Layer 8 of a small transformer language model trained on English Wikipedia (21 layers, counted from 0, width 128).
A neuron's activation on a vector x is GELU(weights . x + bias), where the dot is the dot product.

Input weights of the MLP neurons that the questions are about. A number n stands for n times 0.0063.
n11 (bias -0.018): -31 -2 -2 -10 -8 63 24 -20 -25 -1 7 50 8 -4 -50 25 -9 7 3 -8 -14 13 10 0 20 26 5 11 -15 58 1 16 -5 5 -9 26 7 -1 -9 12 -26 17 4 -8 15 22 -15 -7 -36 -16 -6 49 -4 3 -14 3 9 9 20 -5 -15 25 14 5 -14 -3 -2 -25 -16 4 -7 9 31 6 -16 19 -17 -9 -65 4 17 10 3 -38 10 -27 -12 32 -4 24 -36 -32 -9 -7 -2 23 7 -8 -4 -8 -6 2 23 -26 -25 -14 -9 -14 -21 1 -46 -5 26 -4 -20 6 7 6 2 20 18 15 -16 6 3 -20 29 52
n30 (bias -0.024): 22 -9 16 -30 -12 -13 1 -10 3 21 10 3 3 -14 -4 29 -2 30 15 -6 31 13 -39 -30 -14 -20 3 -20 8 1 -3 -19 -2 -9 -10 2 12 -27 16 7 -7 -1 -10 14 4 -15 21 20 -26 -36 7 -8 19 -1 -3 -56 -4 27 -13 -3 -38 15 -3 21 23 -19 -11 19 -6 -6 -51 36 -13 -22 -2 28 4 -1 2 -7 12 -4 -14 6 2 1 17 5 4 15 10 18 43 -3 1 7 17 7 -7 10 15 -1 2 -22 -2 -11 -4 -11 30 3 17 3 -6 -6 -18 -13 32 -14 9 22 11 17 -16 -35 -4 -29 36 -5
n39 (bias -0.083): -20 -27 18 2 -47 -4 11 46 -27 19 -6 28 -14 18 6 -29 7 -1 -49 5 25 15 17 11 15 -14 6 -1 35 15 -39 -18 -52 -32 23 12 -18 5 -31 -36 9 23 5 -11 2 -23 31 -13 14 -9 -10 -5 -18 56 5 -17 7 -6 -32 7 -32 4 -27 32 -13 31 75 0 14 -72 -25 16 0 -14 1 -18 46 -6 3 -17 6 13 2 8 -30 -11 17 10 26 -9 1 7 -11 5 41 4 -39 -15 -1 50 5 -2 3 -9 -30 -3 11 -58 26 -13 21 -1 16 -10 -11 4 15 23 -10 -19 24 16 11 -45 5 19 15 7
n62 (bias -0.084): 24 -2 20 -11 -7 14 16 74 -6 4 -16 41 -14 -6 -12 5 -11 -17 -1 -30 -8 -40 24 9 1 15 20 3 34 10 -14 -14 -36 -27 48 26 12 16 -27 10 4 39 16 0 13 -10 6 -5 32 -24 -31 -8 -11 29 17 -27 7 9 -53 -3 -3 6 -18 23 -16 15 6 -1 -2 -36 9 4 3 8 1 -26 75 -11 10 -1 -3 14 37 -5 -56 -6 -11 8 -15 1 1 7 22 33 4 4 -22 9 -28 8 -3 -2 7 6 -52 -6 0 -20 38 -25 -15 -14 -11 -11 -14 4 63 -1 1 -10 9 22 34 -10 7 3 6 -21
n104 (bias -0.097): 10 -4 7 0 -3 26 3 11 -10 3 -8 -3 -5 10 -25 -6 -22 11 2 23 0 1 11 -27 8 -24 3 -1 -5 -7 -8 -7 -19 -11 -9 19 14 -8 -26 3 -7 11 1 -3 -3 -11 1 6 2 -5 -3 -13 -3 4 11 -13 -4 -15 -2 -33 -1 9 0 -6 -18 8 10 3 2 -4 -23 24 1 -2 -21 -12 2 7 0 4 -7 -2 7 14 -4 -7 -13 -15 -8 -1 -5 -15 -3 -5 3 4 22 2 -1 -4 -10 -5 -25 -7 -16 9 -3 5 -14 4 3 -8 -15 59 -3 2 -12 1 2 -16 11 -2 7 8 8 8 -6 -5
n184 (bias -0.033): -6 -28 21 -23 16 10 19 -4 -40 42 11 1 5 -2 -23 -18 9 20 7 -3 -6 14 -26 -20 -17 -1 4 11 4 11 -6 3 4 -21 12 43 35 15 -25 13 -15 11 -2 -8 22 4 -12 12 -5 14 4 22 -3 -2 -3 0 28 -7 9 -14 -11 -8 8 3 4 -6 27 -8 -10 -47 -9 6 19 2 -15 5 -1 -6 -15 -11 -11 -7 15 7 3 -20 -15 -7 -5 9 13 -4 -4 15 -21 9 26 9 6 7 2 26 -21 8 -24 6 14 2 -20 -33 -13 -6 -16 7 0 20 1 -8 16 -13 -6 3 -15 -29 2 9 26 12
n187 (bias -0.077): 59 1 -23 -62 -44 14 36 6 22 -13 0 -4 -10 -1 -47 -59 8 -1 -8 -1 45 27 -10 10 38 22 17 19 61 9 -4 -5 -9 -30 2 -21 14 -30 -40 -14 2 7 55 -11 28 -11 35 11 26 -13 24 2 15 4 -13 -9 30 32 -13 9 3 -8 11 -35 -15 6 13 -19 -4 2 -7 -6 -16 -2 -12 -13 -7 -17 22 -5 9 2 -4 -7 -33 -12 -14 1 -29 11 -19 -12 -1 5 -13 -5 -23 20 -26 -3 9 2 14 33 5 18 -48 31 19 -11 -9 17 12 -18 29 28 -35 4 3 -28 -47 25 -4 -13 -20 15 16 32
n211 (bias -0.031): 10 9 7 -24 15 62 33 -20 39 -10 -45 -25 -7 7 -14 0 48 26 -21 -33 39 18 -2 34 41 12 6 4 7 2 4 -17 2 -60 6 -17 37 13 -23 -13 -44 2 44 -9 7 15 -18 5 32 -17 -13 -37 24 3 -33 29 19 24 -1 29 6 -36 6 -32 -7 -26 -15 15 12 5 51 -27 23 11 -25 -2 -14 11 4 -21 -2 7 -12 22 -46 -12 -15 -4 -17 11 -40 -1 -19 14 -48 -7 5 2 3 -14 -64 18 -2 40 -21 9 4 38 -21 5 -16 13 5 -17 12 -18 -50 -4 11 21 20 -21 20 -19 -36 -22 8 16
n215 (bias -0.027): 9 0 -10 -12 32 46 14 17 34 -10 -14 -12 -2 27 -22 9 17 -3 -30 14 30 -14 8 -15 0 16 3 -20 26 20 15 -1 -20 -29 -17 -27 23 -94 -4 16 1 13 27 -39 16 -10 6 -7 15 26 30 -30 30 27 -14 -25 11 -1 9 21 34 -4 -31 -14 -24 -5 3 22 33 -11 -19 11 21 8 12 20 -2 -16 15 8 -25 16 7 -38 -10 6 -4 48 4 -18 0 -16 -2 17 -18 -2 -16 13 -10 6 8 -8 5 0 18 14 -2 11 14 -19 2 2 -40 -17 3 12 -30 -11 1 -20 -9 25 -25 -14 6 -30 -35 -6
n257 (bias -0.066): 11 6 41 -9 -10 -4 -4 2 -8 29 -2 7 3 -22 -2 -21 7 24 8 11 8 28 5 -48 -6 9 -3 -47 -11 12 -10 21 -26 -11 24 11 -6 9 -23 -43 -20 29 5 -5 30 13 4 29 2 -3 -15 25 -9 23 6 14 -4 2 -58 21 22 -14 -51 -22 -26 -6 -14 20 21 10 0 -2 -12 -20 -14 -4 2 31 -3 -9 -17 -47 -8 2 -20 -15 -22 -6 41 -18 -16 -8 22 12 6 2 0 23 -8 -10 16 17 -2 -38 11 29 -19 -55 -19 -14 -4 5 2 -16 8 16 -25 19 9 26 15 26 -25 16 -11 5 1 9
n265 (bias 0.020): -2 2 -13 -19 -19 40 28 -18 4 -12 -19 22 19 16 -26 12 13 8 -75 6 -14 14 8 17 43 7 -14 14 10 14 -15 5 -20 15 42 -7 -4 -3 -19 -3 -8 6 -24 -23 5 -16 -21 -35 -1 -6 10 22 -2 -13 -12 7 15 -18 41 -25 5 10 9 -36 -35 33 36 14 -26 21 -14 15 11 -12 -1 20 3 8 2 -2 -48 21 10 -44 -17 -19 -4 17 20 -1 -22 -29 -10 -15 11 18 -9 1 18 6 -24 6 45 -15 25 -1 12 -22 17 -2 -16 9 5 0 11 18 -11 27 -9 7 0 -24 -13 -4 16 -33 21 23
n279 (bias -0.013): 19 -3 7 17 13 -31 18 42 -2 5 -15 1 -20 41 7 -3 43 7 -9 -14 -19 3 20 -12 17 16 21 8 -4 8 -35 37 -40 1 21 -5 -14 26 -15 -46 -5 -3 -19 -7 -34 -22 -10 13 -21 12 -8 24 -24 10 13 15 11 1 -14 41 5 16 2 -16 -7 -2 1 -2 56 4 -24 1 -10 40 -4 6 9 16 11 -3 -25 0 25 -18 7 -12 -2 -8 -1 -4 3 -10 -21 7 15 7 -21 1 -20 28 -3 11 -15 -31 -20 15 6 -33 2 -6 -1 -7 -16 -3 -46 24 18 10 0 -32 -6 -34 42 8 51 9 -59 -5
n301 (bias 0.016): 18 -6 23 -8 12 34 -7 -10 -13 4 -27 34 -10 -10 -4 29 20 11 -37 30 -7 -9 11 -29 -27 9 -1 -20 -11 -9 27 14 -10 7 7 -19 -10 -8 17 -22 -15 -6 4 6 -2 -2 -13 9 -3 16 39 -3 29 -13 -37 13 4 -22 -27 -3 42 -6 -18 -20 -16 40 -13 57 17 6 8 -15 2 10 -1 -1 -2 16 -3 36 -34 -17 2 -24 4 10 31 3 45 12 25 -4 3 -8 21 0 -13 -1 39 -11 5 10 17 14 13 16 -17 -1 -19 -15 -26 -7 -24 -10 1 -7 -41 -21 7 5 -12 -18 -13 24 14 -1 -11 -28
n305 (bias -0.076): -10 -4 -4 -16 -10 1 -25 3 -35 17 -7 41 1 -37 27 3 10 26 7 14 24 1 -19 -44 -19 -10 31 -4 -11 9 9 15 25 5 -6 21 -36 12 -1 17 -5 -35 -14 7 12 9 -14 16 -5 6 25 3 -17 -25 -5 -29 -11 -36 1 21 12 -2 11 16 -7 33 34 -5 12 22 -17 13 -27 23 12 10 19 34 -11 8 -33 -22 30 8 9 -11 -38 -13 -16 -18 31 -15 -5 32 13 24 4 -2 10 -11 27 11 -24 -20 -10 -3 5 5 -27 -7 8 -11 -1 -3 -12 20 8 43 14 6 -4 -11 0 7 -14 -9 -26 -12
n310 (bias -0.009): 1 3 5 -4 -15 -6 -6 55 31 -21 -41 -6 -28 21 -31 18 0 -27 -23 -5 -4 14 13 13 27 11 12 7 44 28 7 -18 -31 7 48 7 1 -7 -21 -5 -6 13 5 5 26 -20 12 -17 33 -24 1 6 4 32 14 -10 7 12 -15 25 3 9 -24 8 -50 17 7 -6 41 -6 -34 -16 -15 -11 23 18 16 -2 1 26 -12 6 11 -6 -37 -4 -33 17 -14 14 4 -9 -40 34 -17 -13 9 9 -22 29 44 -3 -1 -47 3 7 -39 -2 38 -16 -31 13 -24 -11 -46 15 -5 25 6 -4 18 -16 2 15 10 22 -44 6
n324 (bias 0.058): -7 -7 -7 -30 -14 25 4 3 -5 22 12 1 4 9 -52 2 -15 1 -2 2 28 38 -23 -18 4 -33 9 14 10 5 -3 -6 27 -8 -8 39 -1 -12 -15 14 3 27 -12 2 24 -6 -16 -30 -12 -16 14 10 10 -33 -20 -18 -16 0 29 -9 6 -11 31 -4 10 15 21 -6 9 -14 -35 29 32 -10 -40 23 -12 -13 9 3 23 23 -10 23 -4 -27 -18 1 -3 11 -19 -22 -14 -2 -19 28 16 34 -30 1 -17 26 -54 -24 -3 13 0 -9 -17 -13 10 -6 -17 -2 -9 42 -9 2 5 -4 -1 3 -34 -4 -2 -9 3 20
n366 (bias -0.179): -34 -26 73 -52 -2 7 31 -21 -13 31 -46 22 11 3 -21 -30 1 5 -4 10 -9 4 9 9 -19 8 -3 -19 22 8 -15 11 -17 -27 -2 -18 69 -30 -14 9 -9 30 21 -15 -18 9 2 23 -34 -34 -11 -35 -38 41 -20 -14 35 2 6 -19 -36 -21 -36 -13 -17 42 18 35 -14 -40 22 -16 32 16 -21 -11 13 13 -52 -33 -20 2 24 33 9 -3 -35 13 37 18 -27 2 12 4 -11 -5 7 1 28 37 -13 37 -12 8 23 -1 -13 -28 35 -27 -22 36 -23 -10 -19 -13 46 7 13 -8 30 -4 5 -21 53 -40 22 16
n379 (bias -0.054): 27 9 11 6 10 17 19 22 -16 2 -13 -6 -23 -9 6 12 7 -3 -4 -26 6 0 12 16 -9 14 17 -25 21 -3 -17 -19 -19 -23 5 8 -18 26 18 25 -6 -21 -6 8 -15 6 2 8 26 -8 -20 -8 -39 9 3 1 0 -52 11 33 -19 1 14 23 -16 -6 6 11 -8 0 15 21 -2 1 1 -17 10 11 -8 -1 -17 19 45 5 16 -11 1 0 -15 -15 -6 10 -34 36 -12 -8 18 -7 -3 0 -42 3 -26 4 -6 7 14 -6 -4 -9 -11 -20 -6 -7 16 -10 4 21 2 -13 9 -20 5 -20 -7 -49 0 3
n380 (bias 0.015): 1 2 -14 3 -6 25 6 -7 16 -2 -19 -21 7 14 -12 -3 15 2 -17 9 40 -4 14 -3 3 12 0 -30 25 24 16 1 -2 -12 19 -9 4 -51 -17 12 -9 2 48 -9 1 -8 3 -8 15 -10 -18 -4 13 6 -19 -1 25 12 0 -10 7 -3 -42 -4 -15 7 -3 20 8 -5 10 5 20 -26 -1 1 18 -28 22 12 -5 -28 -13 -5 -4 5 -23 24 22 -16 6 -8 2 22 -21 -20 0 6 11 -2 12 -7 8 -11 -1 -7 -39 6 6 -9 8 -3 19 -13 7 -7 -29 3 -9 -7 9 18 13 -3 -8 -15 19 -7
n388 (bias -0.007): 0 -1 3 21 17 42 18 40 2 6 -26 12 -5 21 -21 4 -10 -2 -35 2 -28 17 24 -15 -5 1 3 -18 -5 2 -4 7 -30 3 33 16 -1 0 -40 10 4 40 -3 2 -1 5 -7 -13 3 10 0 -14 -27 34 27 8 -1 -16 -28 -5 6 29 8 2 -40 -14 9 4 -6 1 21 -8 9 -2 -10 -10 1 -3 2 -3 -25 -5 40 8 -30 4 -15 37 12 12 15 -16 -13 33 -7 -2 15 -3 -24 17 5 -1 -6 -13 -17 -4 -12 -31 -11 -18 -27 7 -18 -3 8 6 8 -7 -11 -5 9 -10 1 16 41 2 -34 7
n408 (bias -0.029): 15 7 15 -23 -16 -13 5 -8 30 -12 -1 35 12 2 -11 10 12 1 -9 7 3 -11 4 1 1 -13 13 -14 31 -7 -14 -16 -11 25 31 10 -9 -5 -28 -10 -21 2 -29 27 1 -16 2 -11 -29 6 -9 -4 -21 -35 -53 11 17 -46 12 34 -28 -5 4 13 13 -10 5 30 13 -8 6 21 9 2 -9 12 27 33 -54 -6 -22 8 11 -42 25 -1 -5 39 15 -3 -18 -34 27 28 -7 -1 0 -7 36 26 -65 5 5 1 5 -20 11 21 -1 -3 -12 17 -10 -19 18 24 -12 41 -17 -6 26 -27 -39 -36 -15 -13 8 16
n425 (bias 0.002): 25 -11 -9 -22 24 15 25 -2 15 3 10 4 7 25 -39 -11 8 18 -20 13 -24 7 -23 6 9 19 16 -9 9 25 0 10 12 -9 -9 -20 22 -15 -20 -10 -10 -3 2 -9 -10 -5 5 3 -9 32 -4 6 1 5 -6 -34 -13 41 -16 28 32 6 12 -22 -11 28 -18 0 29 3 -26 6 3 -6 11 6 -5 10 14 25 -15 -19 -2 -7 -12 5 0 12 -5 56 50 -6 0 -27 23 38 -8 -6 10 40 -8 -5 0 -15 -8 15 -8 16 19 -1 -28 -11 -49 1 -6 8 -18 -50 -3 -28 -36 -2 15 -3 2 7 -38 -7
n471 (bias -0.042): 2 -6 17 -39 -11 10 31 16 3 51 -34 23 -37 1 -28 -3 -16 22 -25 20 9 58 29 -8 29 -31 17 -18 -23 -1 -11 -71 -30 2 8 38 3 -9 31 25 6 3 14 -52 -27 16 -14 24 3 -10 -41 -16 12 -8 -32 -14 -7 6 11 -29 -20 -25 -9 0 -16 -14 26 50 -20 -28 13 34 -11 -31 -9 12 -13 -6 -60 4 -24 8 16 8 2 4 -11 47 -7 10 -10 -6 -7 12 7 3 -3 9 -31 44 10 26 -16 17 -41 72 4 -13 25 -48 8 3 -2 2 10 9 18 -31 1 -15 31 6 7 -5 5 -39 5 47
n477 (bias -0.023): 21 4 -4 -3 -22 2 32 36 -2 -11 3 17 -4 -3 -20 -23 1 -9 5 -10 4 -7 0 21 -6 29 11 -3 50 17 16 1 -24 -10 31 -4 16 -28 7 1 4 39 0 -52 4 -42 42 -19 50 -10 -5 51 8 63 5 -21 1 11 -49 5 -10 -14 -13 -8 -23 9 2 -17 -2 -15 28 34 -37 -26 -6 -32 36 -3 -24 22 -13 -40 21 -13 -47 -31 31 25 0 20 -33 4 35 -15 -9 -3 -10 1 -30 -19 7 -4 -2 9 -8 5 -8 -7 36 -27 -5 1 7 -4 -17 49 9 31 3 -18 9 32 -30 15 19 11 16 -3
n496 (bias -0.054): 7 -10 -9 -17 -12 4 -21 12 -37 -7 -6 -3 -11 -19 -22 -4 -6 3 7 -3 8 29 -26 3 -10 -5 -3 10 15 28 -24 -11 18 1 -7 38 8 -22 -30 -9 -5 22 0 11 0 20 18 -2 -3 -5 30 24 -24 -10 5 0 1 -32 0 -11 3 16 -31 13 -3 2 27 -9 -3 -10 11 -15 17 -17 -23 14 -9 -14 -37 -13 31 -2 -33 6 2 -10 -19 -10 17 -12 -12 -2 19 32 -14 -12 17 7 -7 16 12 9 -28 6 -1 13 -3 -26 -11 -2 -10 19 6 -5 27 28 -14 18 13 3 19 12 8 -21 31 10 24 5

Each question shows a token from some text and the vector x that enters the MLP there. A number n stands for n times 0.063.

" (": 3 -3 -4 -1 13 -1 -9 -16 -5 -13 6 1 3 -8 2 2 -15 7 2 0 -26 -6 2 -4 -13 -5 -9 10 -23 -16 2 25 -2 4 5 0 -9 21 6 -6 17 0 -13 -5 -2 -4 -13 -3 -2 4 7 7 17 0 -13 21 2 3 8 -11 1 3 9 -6 -3 -3 2 15 -8 5 2 -24 7 -7 33 -3 -15 -7 5 8 -19 0 -4 -13 0 25 19 7 3 1 5 4 -4 -8 2 -30 17 -19 4 -2 16 -14 0 -8 10 -22 -8 15 -5 3 2 -2 5 91 -13 -4 -6 -7 -22 -5 5 -6 -5 8 0 9 4 0
Which of these neurons fires most? n301

"which": -5 0 -23 -5 -8 0 8 -1 19 -27 10 -16 15 0 10 -6 -4 -2 0 -10 8 6 0 7 1 0 -17 11 9 -1 -4 10 -3 -6 -14 0 8 9 -10 9 9 5 -1 1 -1 -11 1 -12 9 15 7 0 32 5 25 1 1 6 3 -18 -3 3 16 -3 -6 -8 -21 -15 -15 -5 4 -9 7 -19 23 -2 -9 -12 4 -2 2 8 0 3 -3 19 -7 1 -5 -18 -10 14 -9 -6 -4 -46 14 -12 0 8 -2 -26 5 2 20 -27 22 16 12 2 3 9 -2 88 1 3 -13 -12 -35 -19 2 11 -8 -13 -19 0 25 3
Which of these neurons fires most? n187

" school": -7 -19 2 4 9 -21 6 3 5 -16 25 -8 4 -11 24 -10 -17 -8 14 -33 -4 -3 -3 -3 -17 -1 1 15 3 -13 -11 26 -6 -9 -8 -10 -8 -3 0 8 29 23 -5 6 14 -12 0 -6 3 22 12 2 33 6 13 8 -9 3 -2 -8 -6 -3 3 0 5 -4 -10 -24 -10 -2 -17 -6 3 -10 6 -2 -9 -25 4 -5 -5 4 11 1 1 -6 31 -2 -9 -5 -9 19 -1 3 -3 -17 16 -9 -6 -2 2 -24 -12 -8 18 -18 38 8 9 3 8 -11 -4 89 -6 0 3 -2 -26 -15 0 17 -28 -1 -2 13 -3 8
Which of these neurons fires most? n477

",": -1 -3 -10 1 9 -3 -2 -3 11 -13 16 -1 12 20 1 -7 -19 -4 10 -26 -24 -2 3 -7 -15 1 -10 3 -6 2 -8 31 2 -4 -2 -6 5 16 -4 -5 19 11 -5 -4 4 -10 0 -7 2 2 -4 5 19 7 17 24 -1 -7 5 -10 -1 0 -2 -1 -4 -21 -17 -5 -17 1 3 -29 -1 8 25 -4 -13 -21 -3 -14 -15 3 16 5 1 11 -16 8 0 2 -13 22 -2 4 -4 -52 19 4 -3 4 13 -17 -3 -9 19 -4 17 17 4 -5 -2 9 -7 90 -6 -2 13 -14 -37 -9 5 0 -7 -5 -4 2 12 4
The two highest activations, in order: n388, n104

" sur": -6 -10 -12 7 24 -8 -8 4 6 -21 6 -21 -6 17 41 -12 -6 -3 10 2 -2 17 0 2 -14 -2 -1 17 -14 7 -25 19 -17 -10 -4 -7 -9 34 -6 1 36 -16 -4 3 -1 0 -10 1 3 -2 -1 -10 9 4 20 -5 -6 -3 5 -10 -10 4 12 2 -5 4 13 -13 1 -1 -2 -20 -8 7 44 1 -12 -21 -1 -10 -15 -9 25 11 0 20 17 -9 1 16 11 10 -4 6 -8 -26 14 -12 -5 4 17 -9 -25 -1 -4 -8 19 6 -5 -13 4 -1 0 89 -18 2 9 -1 -14 -19 7 -7 -1 20 2 -5 -10 -6
Which of these neurons fires most? n279

" by": 1 -7 -1 4 16 -4 3 -3 -4 4 1 -2 0 4 -4 0 -20 -6 -5 -28 -22 11 2 2 -7 -6 -7 -6 -9 2 -15 2 -6 -7 8 3 2 35 3 18 22 -3 5 -7 4 0 -1 -1 7 -4 -10 -8 3 1 10 2 3 2 3 -13 -4 2 -3 0 -7 -8 -10 5 -18 2 14 -17 3 -7 26 0 -17 -11 0 8 -10 8 18 -1 -1 23 -1 4 -3 8 -12 23 -6 1 -1 -47 14 -17 -5 12 20 -9 2 3 13 -14 34 12 9 -9 -3 7 2 91 -11 -4 6 -23 -38 -15 4 -8 -13 -1 4 -14 15 16
Which of these neurons fires most? n471

" tournament": -1 -4 -5 -2 9 -3 6 -2 -3 -22 19 -1 14 -13 7 2 -16 -6 -1 -27 -7 -2 -1 4 -19 -2 -11 6 9 -6 -10 19 3 -4 6 4 -15 15 -1 13 12 12 -15 4 8 14 -2 -13 2 13 10 12 30 9 22 1 -1 0 6 -15 -19 -7 4 2 2 -30 -24 -25 -9 -4 -4 5 2 -17 36 -13 -7 -18 -3 2 3 -9 15 7 -5 11 5 2 -5 9 -4 14 -7 0 -5 -25 17 -15 -6 9 -12 -21 -12 9 7 -26 38 10 -3 5 -1 -12 10 88 -6 -1 12 -2 -26 -14 5 20 -29 9 -14 4 4 5
Which of these neurons fires most? n477

" ": -1 9 3 9 3 1 1 -20 -3 -14 21 -6 7 -8 7 -2 -16 -3 17 -19 -28 4 1 -13 5 -7 -30 0 -12 5 -11 62 -4 -11 -6 7 -1 11 -7 1 18 4 -7 -5 -9 12 -9 5 -7 8 -16 5 12 0 3 16 -5 4 7 -8 -3 0 -7 -9 -3 -2 -15 0 -10 2 1 -27 2 4 30 -5 -2 -12 -2 -17 -9 3 4 2 -7 18 -1 0 5 6 -7 16 11 4 -7 -26 17 -16 0 5 5 -14 1 -23 13 -10 18 0 2 4 -3 3 0 89 -21 -1 3 -8 -17 -3 10 9 -5 10 2 7 6 3
Which of these neurons fires most? n104

":": -3 -3 3 -4 9 -19 -15 -10 4 -5 8 -18 11 4 -1 -4 -18 -6 5 -17 -18 -5 3 8 -17 1 -17 13 0 -2 -10 19 -4 0 -10 -6 3 9 -2 -3 27 7 -4 -16 -3 -2 -6 -3 -5 -10 0 -8 11 3 -11 10 -2 7 10 -13 -8 -7 1 -3 3 2 -6 16 -14 2 9 -15 7 12 30 -4 -19 -8 -2 -9 -10 4 13 10 13 25 -6 11 3 12 -5 11 -12 5 -17 -52 19 -10 1 7 6 -11 -10 6 19 -13 20 13 0 0 -4 7 2 90 -14 0 5 -4 -36 -16 9 4 0 -1 8 -5 12 6
Which of these neurons fires most? n366

"fe": 1 16 -21 18 17 -31 -7 4 -9 -20 9 0 1 -4 9 -3 -15 -14 15 -43 -29 14 -3 5 -1 -4 2 10 -4 0 -15 11 12 4 -12 9 -5 31 -1 17 13 -3 -13 10 -6 12 -5 -6 3 -3 -2 8 1 -3 24 -1 -10 -12 6 -13 -6 2 14 4 2 -23 -16 -34 4 -3 3 -25 -7 10 37 -3 3 -13 -8 -3 2 4 20 8 9 12 -13 -15 -10 -4 -12 16 -6 11 -13 -15 17 1 -4 2 3 -17 -17 10 3 -6 32 18 -7 4 -8 -7 -6 89 -14 3 13 9 -17 -14 4 5 -9 2 -8 -11 -8 -14
Which of these neurons fires most? n379

" years": 0 -7 -3 -9 13 -24 10 -3 10 -18 12 -3 9 10 16 -11 -14 -6 2 -25 3 -2 -1 -6 -21 2 -18 26 7 -5 -11 14 6 -7 -4 -8 -4 7 2 7 26 12 -10 0 8 -5 3 -11 6 5 5 -2 22 10 8 -3 2 5 12 -16 2 -9 5 -6 -3 -4 -12 -7 -6 2 2 -1 5 -3 12 -19 -5 -33 -13 -1 -18 -5 34 13 -3 19 21 1 -6 -3 -21 29 -8 -9 -8 -36 15 2 -12 4 12 -13 -1 3 15 -10 40 11 -4 -7 -3 -6 5 88 -7 3 2 -11 -23 -10 7 17 -6 14 -23 -3 7 10
Which of these neurons fires most? n477

"195": -1 3 -15 -6 -1 -24 -2 -15 -5 4 26 -17 1 -4 10 -4 -16 -19 9 -31 11 -7 -1 3 -5 -11 -12 35 -15 -8 -8 31 4 -4 -2 3 9 0 0 6 37 29 -4 -7 1 5 -4 -10 4 6 -6 8 12 -13 -9 8 -2 5 3 -13 8 -4 9 -4 6 -12 1 -19 -17 -5 3 -19 5 -5 7 -7 -10 -29 5 -12 8 1 0 0 2 10 8 5 3 -22 -10 12 2 -6 -11 -3 15 -6 -3 -3 -3 -13 -10 10 15 -5 36 10 -7 9 12 1 -2 91 -2 2 -3 -13 -21 -10 -5 16 -16 13 -7 9 11 9
Which of these neurons fires most? n324

" been": 13 10 -1 8 0 -13 2 5 25 -15 7 -13 2 20 2 4 -17 -7 -3 -25 -4 3 0 -7 -12 -5 -14 -2 6 -5 -8 26 11 -11 3 -5 -3 -5 -3 10 10 6 5 1 7 4 5 -12 9 4 2 -3 24 0 18 7 -5 2 4 -5 5 6 0 -2 -4 -18 -39 -4 -3 0 3 -21 -4 -21 27 -11 -9 -25 10 1 3 17 25 -1 -9 14 -2 10 -1 -14 -10 13 -6 13 -15 -54 14 -1 -4 0 20 -24 -3 -9 14 -23 14 14 14 -6 -1 -8 -2 89 -18 -2 -8 -2 -32 -9 -1 10 -7 -2 -6 8 -4 3
The two highest activations, in order: n310, n215

" higher": 0 -1 9 6 7 -19 -1 2 7 -11 3 11 -3 4 26 -2 -14 -12 10 -2 -7 -11 -2 -2 -25 -4 -8 8 6 -7 -10 5 2 -8 11 10 -5 12 -3 8 18 23 -3 8 10 -9 -2 -4 -1 6 -5 -3 8 10 31 -5 -7 -6 3 -10 -6 4 16 -1 -4 -7 -13 -12 -4 -3 4 -15 3 -19 34 -16 -3 -38 -5 3 -12 -1 18 3 -10 28 14 3 2 -11 10 32 -6 2 -9 -29 16 -14 -6 13 16 -10 -6 -16 -9 -14 45 -20 5 -9 8 -15 -15 89 -30 3 6 -7 -26 -15 10 15 -11 21 -6 -3 2 7
Which three neurons fire most, strongest first? n62, n388, n104

"|": -2 -2 -8 7 -3 -11 4 -15 12 -13 6 6 10 -2 11 -3 -15 -8 -6 -16 -8 0 0 6 -6 -7 -5 30 -3 2 -12 10 -9 -6 -5 8 -10 6 1 -12 9 12 -16 -5 -4 -3 -5 -7 -7 22 12 -5 13 -5 -9 14 9 -3 8 -12 -3 -2 10 1 -5 -5 19 -8 -6 0 14 -34 9 -1 16 3 1 -16 2 5 -12 11 4 -2 8 28 -15 12 5 -2 -3 0 -16 3 3 -28 16 -15 9 8 10 -12 -1 -11 8 -28 42 3 -1 -2 5 -1 -3 88 -11 5 0 2 -42 -18 1 -6 -10 3 -8 -7 8 3
Which three neurons fire most, strongest first? n265, n104, n408

" Eastern": -6 -13 -4 10 1 -33 -3 1 -8 14 10 2 9 0 15 -2 -17 0 2 -12 -19 -10 -1 1 -27 -11 -21 28 -7 -8 -22 -3 -2 -10 7 -3 7 -12 12 -13 22 4 -12 14 8 -6 2 1 -15 11 1 -3 6 5 6 11 3 -3 8 -12 -5 -7 -11 1 1 3 2 9 -12 -2 18 -23 1 -5 25 -1 8 -16 7 -20 -6 14 -3 1 6 23 4 -5 1 -11 12 21 -11 6 1 -15 12 -14 -2 12 5 -16 -3 2 14 -6 77 -10 -1 -4 4 -14 1 90 -7 1 1 -10 -21 -16 -2 10 9 -10 3 -4 14 -3
Which of these neurons fires most? n39

"our": -1 -6 -1 2 4 -25 -7 -8 -9 -19 15 -5 0 -9 10 -6 -11 14 6 -10 6 26 -4 -2 -9 -5 3 -2 4 3 -15 18 -7 -6 -23 -4 -5 11 3 0 15 -11 4 4 2 -2 2 -8 1 0 14 6 15 2 31 -2 -7 9 12 -8 -7 -4 8 2 -10 -16 -6 -12 -9 -4 -8 -6 6 -5 48 -1 -3 -28 -1 -21 -5 -4 13 2 3 20 -6 -11 1 17 -9 29 7 -2 2 -30 18 -11 -8 7 21 -14 -8 -11 7 -28 40 -1 -4 5 13 11 -3 91 -25 2 12 -9 -22 -20 3 12 -20 -3 -15 -6 15 -12
Which of these neurons fires most? n30

" it": 3 -1 -10 3 1 7 5 -1 13 -32 16 -24 18 -20 -14 -7 -5 -3 16 -15 9 3 -3 -3 -5 -6 -12 16 18 -4 -10 24 3 -17 -13 0 -3 26 -5 -2 17 7 -4 7 9 -5 1 -14 7 11 -3 3 39 1 29 8 -1 5 -2 -10 7 5 13 -1 -10 -1 -24 -21 -12 -2 -2 -28 6 -26 14 5 -10 -21 -1 -15 -1 6 11 1 -4 11 -3 -3 0 -9 -17 26 -1 8 -1 -31 16 -8 -3 -7 10 -22 0 -1 20 -26 -22 13 14 -4 -6 -1 -8 88 2 3 -6 -15 -25 -17 -3 17 -4 9 -11 11 24 3
Which three neurons fire most, strongest first? n187, n104, n477

" b": -5 11 12 4 15 -19 -4 -2 3 -2 15 0 -7 -27 27 -11 -11 -8 5 -12 -4 -9 2 -19 -16 -2 -5 -11 -8 -4 -10 44 -10 -9 11 -3 -22 24 2 2 16 22 -22 10 6 -2 2 12 -3 7 7 0 9 1 29 13 -5 -1 5 -4 -9 4 4 -3 -8 1 -6 -15 -3 9 3 -21 0 -13 13 -14 -4 -4 2 -10 -18 -3 16 2 -10 14 4 -26 11 -6 -4 14 3 8 -8 -23 18 -4 -1 -6 10 -20 -4 -20 11 -18 4 -6 -10 2 5 -2 4 88 7 -3 -4 6 -19 2 11 -6 -1 24 -12 1 13 -9
Which of these neurons fires most? n257